Layer 4 of a small transformer language model trained on English Wikipedia (10 layers, counted from 0, width 96).
A neuron's activation on a vector x is SiLU(gate . x) times (in . x), where the dot is the dot product.
The model reads these tokens: " |" " Ch" "ip" " G" "an" "ass" "i"

The vector x that enters this layer's MLP at each token. A number n stands for (n - 128) times 0.02.
0 " |": 118, 159, 107, 153, 145, 131, 59, 110, 145, 68, 98, 136, 153, 81, 137, 144, 139, 152, 161, 120, 135, 129, 136, 85, 114, 5, 75, 73, 99, 102, 83, 119, 90, 80, 140, 93, 153, 106, 142, 145, 109, 142, 134, 162, 112, 144, 127, 154, 109, 147, 117, 86, 125, 137, 198, 88, 107, 135, 109, 143, 125, 128, 111, 110, 140, 136, 135, 107, 153, 148, 93, 174, 78, 144, 113, 87, 172, 131, 142, 94, 90, 126, 163, 157, 84, 120, 188, 86, 123, 86, 125, 98, 152, 143, 151, 85
1 " Ch": 81, 128, 137, 179, 157, 71, 113, 171, 121, 108, 136, 153, 108, 144, 202, 104, 98, 134, 161, 136, 144, 32, 130, 172, 206, 193, 44, 135, 132, 94, 77, 138, 120, 113, 151, 105, 111, 128, 162, 109, 99, 108, 121, 153, 118, 200, 78, 85, 83, 151, 141, 107, 142, 116, 112, 156, 187, 133, 123, 130, 152, 175, 169, 118, 90, 113, 146, 102, 96, 94, 130, 157, 124, 132, 112, 160, 184, 151, 99, 148, 113, 121, 78, 146, 107, 67, 172, 156, 105, 173, 152, 146, 108, 152, 127, 63
2 "ip": 81, 132, 105, 78, 99, 119, 112, 64, 165, 61, 140, 177, 112, 121, 121, 109, 128, 95, 194, 75, 112, 132, 96, 119, 124, 150, 168, 164, 101, 29, 138, 149, 216, 110, 97, 167, 146, 132, 136, 107, 111, 138, 114, 99, 157, 80, 75, 188, 109, 177, 206, 181, 104, 109, 99, 117, 146, 151, 193, 145, 102, 84, 165, 108, 120, 66, 102, 132, 179, 122, 92, 139, 142, 224, 161, 120, 172, 155, 121, 141, 157, 107, 140, 112, 141, 106, 102, 114, 109, 120, 127, 153, 109, 95, 51, 86
3 " G": 141, 161, 71, 179, 105, 122, 77, 143, 149, 110, 150, 146, 140, 91, 181, 130, 111, 84, 168, 190, 127, 103, 110, 145, 185, 235, 79, 141, 117, 124, 96, 101, 93, 110, 166, 120, 71, 89, 133, 76, 134, 157, 97, 161, 137, 159, 136, 96, 126, 173, 177, 174, 118, 117, 141, 103, 125, 174, 118, 112, 126, 107, 141, 80, 93, 149, 145, 109, 81, 84, 127, 184, 155, 139, 126, 102, 107, 150, 92, 161, 138, 79, 103, 131, 98, 118, 103, 167, 110, 176, 163, 173, 122, 151, 135, 125
4 "an": 111, 151, 116, 129, 126, 148, 135, 127, 118, 148, 126, 165, 81, 89, 133, 122, 132, 71, 172, 92, 136, 52, 170, 120, 103, 167, 137, 106, 116, 146, 134, 101, 180, 130, 92, 155, 123, 142, 143, 37, 147, 188, 112, 145, 178, 107, 97, 90, 149, 180, 132, 194, 192, 128, 152, 115, 99, 98, 123, 98, 140, 173, 212, 99, 81, 98, 121, 162, 87, 162, 57, 114, 119, 191, 155, 133, 156, 127, 27, 149, 103, 99, 108, 74, 117, 128, 187, 165, 169, 183, 87, 102, 136, 126, 79, 101
5 "ass": 116, 131, 115, 68, 131, 118, 197, 166, 161, 132, 121, 165, 106, 132, 121, 80, 175, 82, 51, 41, 140, 153, 81, 134, 214, 156, 112, 108, 104, 70, 157, 135, 133, 95, 165, 158, 108, 102, 111, 39, 159, 83, 163, 139, 137, 158, 165, 115, 130, 165, 141, 104, 107, 155, 180, 99, 98, 106, 110, 159, 144, 136, 154, 142, 79, 70, 139, 130, 54, 158, 84, 126, 130, 134, 74, 97, 175, 93, 59, 117, 119, 79, 209, 104, 92, 132, 160, 168, 136, 77, 167, 107, 107, 154, 135, 146
6 "i": 185, 178, 96, 151, 115, 157, 56, 108, 182, 165, 105, 190, 131, 163, 118, 120, 128, 176, 102, 104, 118, 100, 89, 101, 159, 134, 141, 110, 104, 89, 133, 163, 173, 99, 115, 205, 152, 149, 144, 142, 198, 189, 195, 125, 53, 138, 146, 106, 137, 106, 163, 142, 128, 143, 208, 121, 110, 194, 132, 55, 134, 129, 128, 126, 93, 135, 76, 127, 65, 107, 58, 96, 126, 80, 69, 109, 107, 124, 126, 125, 153, 135, 162, 72, 91, 161, 176, 207, 122, 136, 106, 118, 116, 133, 91, 145

Each question shows the input weights of one neuron of the MLP. A number n stands for (n - 128) times 0.0047.

n62 gate: 205, 121, 143, 141, 147, 121, 125, 77, 77, 147, 95, 104, 101, 115, 141, 118, 144, 121, 130, 132, 112, 98, 61, 168, 120, 106, 113, 131, 160, 136, 65, 102, 95, 166, 154, 93, 158, 125, 131, 128, 102, 91, 127, 120, 134, 89, 159, 131, 130, 99, 95, 150, 121, 129, 85, 129, 135, 125, 127, 136, 122, 109, 162, 146, 105, 82, 166, 140, 120, 148, 78, 90, 168, 117, 148, 91, 92, 133, 127, 148, 96, 117, 121, 76, 146, 149, 139, 199, 169, 111, 118, 145, 126, 181, 141, 116
n62 in: 101, 123, 130, 91, 118, 127, 142, 164, 170, 150, 117, 119, 123, 124, 91, 151, 96, 136, 122, 153, 134, 157, 147, 137, 86, 130, 107, 145, 119, 61, 156, 144, 155, 136, 108, 122, 101, 170, 105, 138, 78, 78, 98, 135, 87, 165, 81, 165, 139, 137, 128, 100, 119, 117, 172, 103, 190, 107, 171, 132, 181, 126, 155, 126, 97, 134, 98, 162, 124, 122, 96, 162, 187, 101, 152, 128, 101, 126, 133, 143, 119, 119, 138, 117, 130, 177, 110, 167, 166, 128, 154, 109, 134, 137, 144, 120
Which token does this neuron like most? 0 " |"

n59 gate: 112, 123, 155, 93, 100, 120, 116, 98, 114, 172, 162, 103, 133, 98, 125, 150, 110, 144, 123, 123, 115, 145, 116, 120, 105, 102, 90, 125, 115, 107, 97, 99, 74, 116, 133, 131, 110, 129, 107, 168, 133, 162, 163, 176, 141, 93, 132, 139, 153, 156, 100, 142, 148, 157, 132, 144, 162, 119, 133, 79, 101, 135, 116, 110, 134, 123, 121, 148, 129, 117, 136, 65, 110, 139, 136, 133, 141, 100, 120, 85, 85, 112, 72, 191, 116, 130, 112, 127, 171, 163, 118, 84, 160, 101, 88, 163
n59 in: 97, 123, 129, 115, 132, 141, 103, 144, 146, 120, 121, 106, 170, 127, 112, 143, 159, 176, 85, 146, 141, 119, 97, 133, 110, 140, 114, 112, 132, 131, 114, 132, 124, 130, 139, 104, 166, 146, 130, 95, 112, 155, 212, 115, 148, 127, 84, 107, 101, 129, 84, 152, 141, 120, 94, 85, 129, 121, 107, 127, 138, 114, 126, 77, 159, 130, 100, 135, 110, 101, 98, 162, 168, 135, 105, 144, 111, 124, 175, 115, 110, 135, 129, 142, 189, 94, 112, 133, 98, 137, 134, 169, 127, 168, 118, 100
On which three tokens does it fire most, strongest first? 5 "ass", 0 " |", 2 "ip"

n114 gate: 150, 159, 105, 117, 142, 124, 145, 115, 120, 157, 146, 179, 115, 141, 122, 100, 134, 146, 137, 170, 126, 98, 143, 105, 125, 130, 123, 81, 92, 178, 168, 139, 180, 125, 88, 122, 162, 139, 134, 91, 143, 85, 106, 179, 136, 153, 113, 118, 142, 167, 134, 107, 106, 186, 139, 165, 142, 142, 134, 96, 90, 128, 90, 165, 130, 175, 96, 142, 152, 132, 112, 158, 179, 124, 139, 150, 106, 147, 126, 79, 143, 101, 164, 121, 159, 149, 136, 112, 137, 102, 90, 144, 149, 72, 134, 104
n114 in: 119, 154, 117, 146, 153, 88, 144, 160, 110, 156, 143, 158, 174, 122, 198, 118, 143, 151, 160, 87, 122, 150, 151, 134, 118, 155, 129, 117, 148, 145, 128, 148, 144, 83, 101, 124, 169, 94, 118, 124, 119, 130, 126, 99, 132, 162, 152, 105, 145, 168, 100, 159, 192, 159, 174, 107, 114, 141, 134, 143, 109, 101, 74, 126, 108, 58, 90, 123, 153, 151, 133, 143, 169, 135, 127, 103, 120, 96, 165, 133, 106, 116, 108, 171, 167, 147, 88, 124, 106, 128, 134, 118, 117, 104, 132, 132
On which token does it fire most, and how strongly? 1 " Ch", at about 0.026

n191 gate: 149, 142, 144, 68, 158, 99, 130, 163, 113, 114, 175, 157, 125, 167, 93, 185, 125, 117, 181, 137, 90, 102, 67, 110, 191, 135, 141, 154, 147, 166, 157, 150, 121, 104, 83, 131, 141, 158, 112, 158, 160, 150, 99, 124, 133, 138, 143, 85, 136, 148, 138, 129, 125, 176, 129, 121, 78, 139, 100, 85, 135, 98, 156, 107, 91, 139, 116, 142, 127, 155, 177, 91, 115, 126, 144, 148, 120, 125, 143, 144, 144, 185, 94, 121, 140, 182, 104, 77, 116, 159, 121, 158, 101, 184, 161, 81
n191 in: 108, 122, 135, 170, 153, 111, 124, 139, 156, 151, 193, 117, 147, 116, 123, 128, 100, 95, 141, 144, 156, 84, 105, 132, 112, 105, 86, 155, 180, 142, 108, 133, 133, 129, 109, 120, 141, 150, 163, 149, 176, 144, 147, 137, 134, 105, 141, 121, 72, 121, 133, 149, 109, 130, 118, 158, 106, 156, 151, 133, 76, 86, 103, 151, 135, 90, 143, 127, 124, 145, 138, 140, 97, 101, 149, 169, 161, 108, 170, 143, 119, 129, 180, 128, 97, 157, 123, 138, 142, 114, 106, 163, 110, 172, 81, 113
Which token does this neuron like most? 5 "ass"

n133 gate: 117, 129, 120, 122, 158, 148, 98, 131, 114, 118, 146, 168, 155, 133, 117, 89, 164, 172, 102, 116, 106, 120, 149, 94, 97, 151, 131, 110, 141, 125, 144, 114, 99, 159, 105, 156, 61, 143, 108, 116, 144, 125, 122, 110, 112, 83, 119, 150, 146, 95, 111, 123, 100, 124, 130, 134, 112, 137, 106, 151, 74, 128, 101, 147, 174, 136, 124, 176, 131, 91, 100, 135, 118, 127, 76, 114, 106, 144, 88, 105, 104, 107, 116, 96, 121, 160, 138, 129, 119, 129, 122, 172, 125, 132, 122, 129
n133 in: 136, 145, 168, 169, 181, 115, 124, 146, 119, 114, 152, 138, 104, 76, 160, 129, 127, 153, 137, 134, 139, 131, 83, 124, 111, 123, 154, 123, 124, 110, 129, 196, 87, 114, 153, 95, 185, 109, 152, 131, 117, 149, 143, 79, 132, 127, 162, 144, 111, 135, 114, 124, 110, 102, 148, 143, 112, 129, 146, 124, 161, 101, 136, 157, 111, 147, 122, 144, 166, 166, 116, 136, 101, 156, 111, 118, 119, 88, 150, 167, 143, 126, 125, 143, 111, 103, 163, 132, 120, 119, 99, 122, 119, 124, 123, 80
On which two tokens does it fire most, strongest first? 6 "i", 3 " G"

n172 gate: 155, 124, 110, 116, 114, 128, 182, 174, 109, 126, 147, 114, 133, 88, 142, 120, 132, 167, 69, 99, 113, 132, 109, 94, 141, 121, 142, 152, 139, 182, 114, 140, 112, 106, 121, 107, 123, 122, 118, 134, 127, 165, 159, 136, 155, 132, 134, 141, 131, 126, 122, 127, 109, 115, 124, 169, 139, 125, 107, 160, 132, 128, 115, 109, 41, 131, 183, 149, 142, 115, 127, 151, 122, 87, 93, 129, 159, 146, 157, 132, 155, 145, 115, 146, 156, 142, 128, 162, 127, 117, 148, 123, 89, 112, 129, 150
n172 in: 115, 92, 156, 113, 114, 199, 170, 110, 75, 98, 112, 130, 112, 97, 132, 120, 200, 162, 99, 122, 111, 124, 101, 107, 103, 156, 115, 128, 166, 174, 140, 126, 112, 90, 125, 126, 167, 122, 76, 174, 98, 103, 148, 107, 118, 126, 120, 134, 129, 95, 134, 161, 117, 96, 126, 153, 127, 163, 101, 134, 105, 135, 145, 136, 114, 115, 147, 148, 119, 139, 126, 149, 97, 126, 113, 138, 143, 139, 116, 79, 126, 141, 96, 116, 33, 164, 112, 113, 118, 122, 135, 160, 136, 107, 153, 158
On which two tokens does it fire most, strongest first? 4 "an", 2 "ip"

n130 gate: 144, 125, 107, 150, 164, 146, 167, 132, 146, 124, 136, 137, 147, 199, 149, 150, 186, 118, 157, 103, 159, 115, 107, 119, 148, 94, 149, 123, 106, 162, 118, 176, 141, 125, 96, 124, 89, 85, 108, 135, 139, 117, 116, 145, 122, 182, 114, 130, 114, 99, 110, 132, 112, 132, 127, 104, 163, 122, 111, 110, 106, 111, 132, 118, 106, 111, 103, 124, 133, 152, 151, 128, 137, 101, 100, 154, 133, 174, 114, 144, 150, 116, 151, 145, 173, 96, 140, 143, 113, 119, 93, 110, 160, 140, 150, 53
n130 in: 136, 133, 120, 89, 158, 133, 147, 83, 148, 101, 68, 137, 99, 139, 145, 162, 134, 193, 93, 116, 126, 158, 122, 146, 129, 191, 155, 133, 94, 85, 153, 129, 114, 112, 169, 83, 101, 120, 98, 92, 153, 111, 123, 136, 130, 126, 117, 127, 120, 158, 107, 97, 132, 149, 104, 142, 166, 138, 126, 116, 150, 168, 113, 102, 146, 84, 109, 147, 99, 117, 118, 155, 131, 155, 132, 100, 167, 123, 172, 72, 122, 130, 139, 153, 116, 79, 95, 118, 101, 149, 128, 116, 116, 113, 154, 136
On which three tokens does it fire most, strongest first? 1 " Ch", 5 "ass", 4 "an"

n24 gate: 118, 169, 170, 105, 116, 143, 116, 157, 105, 110, 111, 114, 133, 73, 89, 115, 87, 145, 126, 143, 174, 151, 133, 131, 120, 136, 108, 127, 144, 112, 125, 146, 123, 114, 161, 139, 123, 122, 106, 114, 100, 127, 151, 146, 129, 128, 138, 119, 89, 107, 103, 97, 173, 156, 75, 161, 52, 164, 134, 110, 109, 132, 185, 134, 148, 136, 95, 147, 120, 131, 92, 76, 147, 144, 127, 149, 145, 87, 121, 119, 140, 145, 87, 133, 124, 143, 95, 133, 119, 149, 125, 123, 47, 107, 115, 122
n24 in: 154, 94, 142, 180, 100, 121, 107, 162, 143, 137, 183, 145, 167, 95, 136, 75, 110, 139, 159, 120, 108, 135, 176, 123, 119, 132, 177, 147, 117, 173, 130, 139, 125, 95, 181, 111, 121, 96, 130, 163, 99, 150, 136, 98, 153, 115, 122, 141, 122, 121, 132, 65, 149, 171, 158, 103, 140, 83, 147, 88, 102, 157, 101, 118, 105, 136, 160, 115, 160, 141, 145, 117, 102, 174, 142, 148, 149, 134, 155, 147, 114, 113, 114, 140, 101, 143, 103, 64, 133, 154, 137, 157, 75, 125, 152, 152
On which token does it fire most, and how strongly? 5 "ass", at about 0.14